Layer 7 of a small transformer language model trained on English Wikipedia (13 layers, counted from 0, width 128).
A neuron's activation on a vector x is squared ReLU(weights . x), where the dot is the dot product.
The model reads these tokens: "," " " "s" "up" "pos" "es"

The vector x that enters this layer's MLP at each token. A number n stands for n times 0.048.
0 ",": -16 10 -18 31 10 1 2 -29 -6 14 -2 3 17 12 2 17 -10 13 -1 -10 -12 -14 10 15 23 -6 -9 19 10 -4 -12 3 -16 8 -2 17 -7 6 5 19 16 -15 -8 22 26 3 -2 2 -3 28 -12 21 -16 -12 24 17 -11 -7 1 36 9 -1 1 11 -24 15 -13 -20 -26 -28 -29 -13 -26 0 7 10 -15 24 25 3 15 12 -5 3 -10 3 14 -39 -31 20 -26 35 -10 -8 1 -5 7 12 -8 -49 -26 -3 -17 6 -11 18 7 3 16 -2 12 3 14 -93 7 3 -4 -5 12 -3 -9 11 -13 20 12 1 25 4
1 " ": -16 15 -44 43 2 14 -5 -12 8 21 -26 20 35 -6 -3 0 17 22 5 -2 -21 17 -16 2 22 23 -6 7 -10 -2 -20 67 -22 -7 -7 23 5 1 27 -13 20 -37 -16 11 -9 25 16 4 12 18 -29 18 -15 2 -11 7 2 1 -7 -4 0 3 3 -21 -3 15 -15 -8 -9 9 -12 5 1 1 3 -28 -4 13 16 14 13 -6 -5 6 -3 9 32 -13 -36 10 -14 11 8 -54 -13 18 -14 -2 -20 -35 -14 -4 -14 5 -1 15 4 -9 19 -5 -2 20 -1 -36 -23 3 -10 -10 -3 -9 -20 16 -31 29 12 17 17 0
2 "s": -2 24 10 36 15 -12 2 -15 4 32 -20 20 36 -14 8 19 4 38 5 -8 -6 16 -5 -15 5 24 -18 5 25 -2 -20 2 23 -13 -12 -13 1 -11 -5 -1 94 -31 -15 -4 -5 26 20 9 -10 24 -25 26 -28 -5 -12 1 -8 -18 -13 -21 30 -4 -2 -4 -39 -1 -12 1 -20 0 -20 0 -2 -11 22 6 9 5 18 9 -10 -8 -9 1 1 -1 9 -23 -22 -10 -21 3 12 -13 -26 23 -14 2 -16 -24 18 -16 -3 22 10 30 -13 0 22 -6 -2 -8 7 -28 -14 11 -19 -13 1 -27 -9 17 -49 4 16 48 12 -6
3 "up": -35 0 19 18 2 -12 -8 -6 2 29 -2 -18 10 -9 18 -3 2 16 15 2 -2 16 3 2 -8 40 10 7 21 -15 -27 24 -9 -10 6 14 11 -4 5 24 72 -13 -24 6 -19 23 12 31 -9 28 -6 -4 3 -5 -29 27 -11 -35 -2 -18 -7 -10 -29 -44 -56 7 -3 -43 -11 34 0 6 4 -7 36 6 -9 22 -1 0 -9 5 3 2 14 23 -21 -42 -37 13 -38 -4 -7 6 -14 5 -20 7 -11 -28 -5 -11 -5 -12 10 38 -12 -4 -7 24 -4 6 1 -33 7 15 3 11 2 10 -6 14 -28 4 1 23 16 11
4 "pos": -10 39 23 17 -8 -32 -5 16 29 11 -9 21 31 32 19 -1 -13 30 -10 -18 0 -8 -16 0 -9 -1 -7 12 14 -14 -22 1 -13 -13 -22 2 -16 -30 -7 55 39 -2 -7 6 -38 11 4 14 7 14 3 -9 -4 20 -16 28 7 -7 -1 2 32 5 -22 -19 -24 -19 -11 25 13 34 -7 16 -13 13 21 -16 -2 32 9 10 -16 11 3 -24 -21 13 22 -28 -1 -4 -58 -28 -26 0 -27 17 -7 26 31 -39 23 -24 3 17 -3 8 5 -2 -16 -13 -23 14 -23 -12 -5 -13 10 -15 41 19 1 -1 -23 10 2 1 8 14
5 "es": 10 18 29 -6 -10 6 -21 6 16 24 -29 1 2 16 11 11 10 30 14 -6 7 3 -7 7 8 15 -19 38 33 -3 2 -7 -5 -2 -28 2 -2 -26 8 19 90 -24 -13 4 5 2 26 -4 -12 11 -8 5 -1 2 -13 25 -12 -9 -7 -6 34 -25 -1 -28 -65 -14 -29 -3 -22 16 24 12 -2 -11 -8 10 -20 27 23 13 3 14 20 -9 3 -6 -3 -17 12 0 -43 8 1 -4 -13 16 8 21 8 -38 14 -21 1 15 -23 -2 -25 -3 6 5 12 -10 12 -51 -3 -7 -5 -12 12 9 -5 3 -48 -7 11 3 30 -5

Each question shows the input weights of one neuron of the MLP. A number n stands for n times 0.0063.

n95: -24 6 -4 -31 31 -10 12 -10 -13 20 25 -1 9 -2 13 11 -3 4 -16 -11 18 16 13 -25 6 -3 18 -2 5 2 -30 -16 0 -25 5 18 3 14 -1 9 21 12 -2 10 5 -15 -9 2 -16 -7 -12 2 -2 25 9 4 14 0 3 -7 19 7 4 1 -5 5 3 -12 13 -23 -6 -10 16 32 20 2 -13 2 -11 12 28 -21 -16 3 -12 -15 -6 3 -9 -18 -39 14 -11 23 7 25 -2 -10 4 -1 -16 -8 1 -13 -22 14 9 -7 -5 12 -28 2 -4 26 -3 -2 -16 -3 -27 14 -10 -7 3 6 9 29 11 -9
Its three highest activations, in order, are on tokens 3 "up", 2 "s", 4 "pos"

n165: -13 7 -28 -2 -33 -18 -31 16 28 9 4 4 0 -16 5 -1 0 -25 -5 18 -45 35 -17 10 -2 -40 20 22 3 2 18 -19 10 -9 -25 10 7 -6 -2 -17 -40 21 38 -1 41 16 8 -11 -2 -16 10 0 -10 -10 2 -9 23 1 16 -51 31 13 24 3 10 2 1 -21 -16 17 14 -1 -21 -11 12 -12 28 -2 -5 -46 14 4 -12 19 -27 -1 22 37 -36 5 -14 2 16 -29 5 -21 2 13 -11 27 -25 -7 6 21 5 15 8 -9 -5 10 -44 -30 1 6 -6 -3 -23 -17 11 25 -28 19 44 13 -12 33 32 16
It fires most on token 1 " "

n215: 8 -8 -17 -7 0 -40 -9 -19 10 16 11 39 -14 -11 22 15 18 -16 -6 -7 6 27 -17 -10 26 -23 -17 7 -6 15 40 26 30 -23 -15 -8 -15 -3 -13 -34 -12 16 6 -3 8 -17 -15 9 14 -28 40 16 -9 0 -6 -10 -16 10 32 26 25 -4 -41 -13 27 9 -3 2 -8 2 21 -52 3 -18 -1 -10 -8 -2 35 -20 -8 -10 -25 -26 23 -42 -6 -19 5 -12 -4 -25 -5 -1 -18 30 -26 -4 -1 -5 10 2 38 -6 -5 -2 2 -13 17 -7 -7 29 41 43 -15 23 -27 13 -19 21 -1 -11 -9 -5 16 14 -20 -27
It fires most on token 2 "s"

n249: 19 -7 9 12 40 10 -10 -9 3 12 -9 -29 -21 -12 -8 -14 33 -8 14 11 -22 -23 17 -10 19 5 -19 28 -42 20 -29 -19 -14 -6 1 -12 21 -21 27 -1 -25 -4 -6 3 0 -6 -7 -33 -2 4 10 -17 -8 17 22 -9 20 26 -5 -23 40 -16 -24 13 20 -10 37 -24 -25 34 16 18 -14 24 -1 -15 -6 11 22 4 18 20 10 27 4 42 2 -7 -28 35 -15 -8 10 9 5 -26 -9 10 -11 -4 -7 9 -11 -24 19 12 14 20 -10 -35 -28 10 -3 -12 0 15 -40 -11 2 16 -8 37 -13 5 -29 46 14 -16
Its three highest activations, in order, are on tokens 1 " ", 0 ",", 3 "up"

n292: 9 -13 11 -32 11 8 -27 -31 10 50 -11 -13 -33 20 -21 -1 -45 -34 -29 13 16 22 -19 -20 -28 -19 -21 -11 -28 36 10 0 -11 2 -11 -11 -28 -4 2 -6 4 -1 -14 18 33 -26 -6 -21 6 13 37 -8 25 18 10 39 19 19 4 10 15 -13 -72 11 -1 -6 -8 -18 -22 14 22 -17 -34 -32 15 27 13 5 27 19 -19 3 36 5 -6 13 -24 12 -18 44 -32 -18 36 16 24 -10 14 34 29 15 24 1 -18 23 7 -4 5 15 25 -4 -19 -3 -17 -5 -13 -42 20 3 0 -40 -16 14 0 -29 21 32 2 19
It fires most on token 5 "es"

n112: 30 -21 -32 4 -8 -28 23 -2 -25 22 0 6 25 -27 13 -29 -24 11 7 -20 -5 24 1 -43 5 4 -3 -4 -14 22 -19 -9 29 -41 17 -2 10 9 9 -23 1 -6 -9 6 17 13 20 2 -1 7 -11 -5 -18 17 13 8 11 14 4 3 22 2 -18 4 3 18 46 -7 20 28 -9 12 -33 -7 17 9 3 -25 -4 2 -6 -10 1 18 -39 -16 -16 -40 -27 -8 -18 4 -10 -4 -15 -1 7 -4 35 28 14 -22 22 24 35 21 -7 10 35 -30 -18 40 13 32 0 -14 24 3 -31 -22 1 11 2 23 -11 1 -2 18
On which two tokens does it fire most, strongest first? 2 "s", 1 " "

n335: -24 7 -9 13 -7 29 -6 -32 -36 26 -9 -19 -9 -50 -40 22 -5 28 20 5 13 -46 -15 -15 7 16 4 12 -1 11 3 -7 19 34 -11 9 -28 -61 -6 7 -11 1 -18 -25 8 28 -7 3 37 -42 8 -15 -6 10 33 10 21 -30 37 6 43 -23 -2 31 0 7 20 -43 -9 22 -11 21 -61 -30 -7 3 18 5 -25 1 14 15 -27 27 -8 -2 -21 0 -20 -14 2 36 9 -8 3 13 18 -19 -20 5 4 28 25 6 31 -18 -53 15 3 9 -5 -7 18 10 18 23 3 -30 -21 -10 3 11 14 -3 -8 34 36 33
Its three highest activations, in order, are on tokens 2 "s", 0 ",", 3 "up"

n261: 7 -16 -4 3 31 -6 -20 -22 24 -28 38 -6 -11 -44 -11 -15 11 8 -3 -6 -17 20 21 -52 19 -3 -13 42 17 19 -5 -24 -29 -26 0 -2 -8 4 -27 -16 -21 -4 16 13 24 -47 -45 15 -11 -16 20 6 -19 16 43 11 -3 15 25 1 26 -11 22 -3 -4 19 -7 9 4 -43 1 8 21 -2 -14 3 1 11 -3 -25 16 -3 9 34 3 2 10 9 -23 33 -38 -2 6 22 -12 -29 20 26 -14 5 -52 23 -13 -24 -22 30 -11 -26 5 -7 3 -24 19 29 34 9 -3 -17 -30 -31 14 -26 -6 -2 11 -30 -13 8
On which token does it fire most, and how strongly? 0 ",", at about 1.3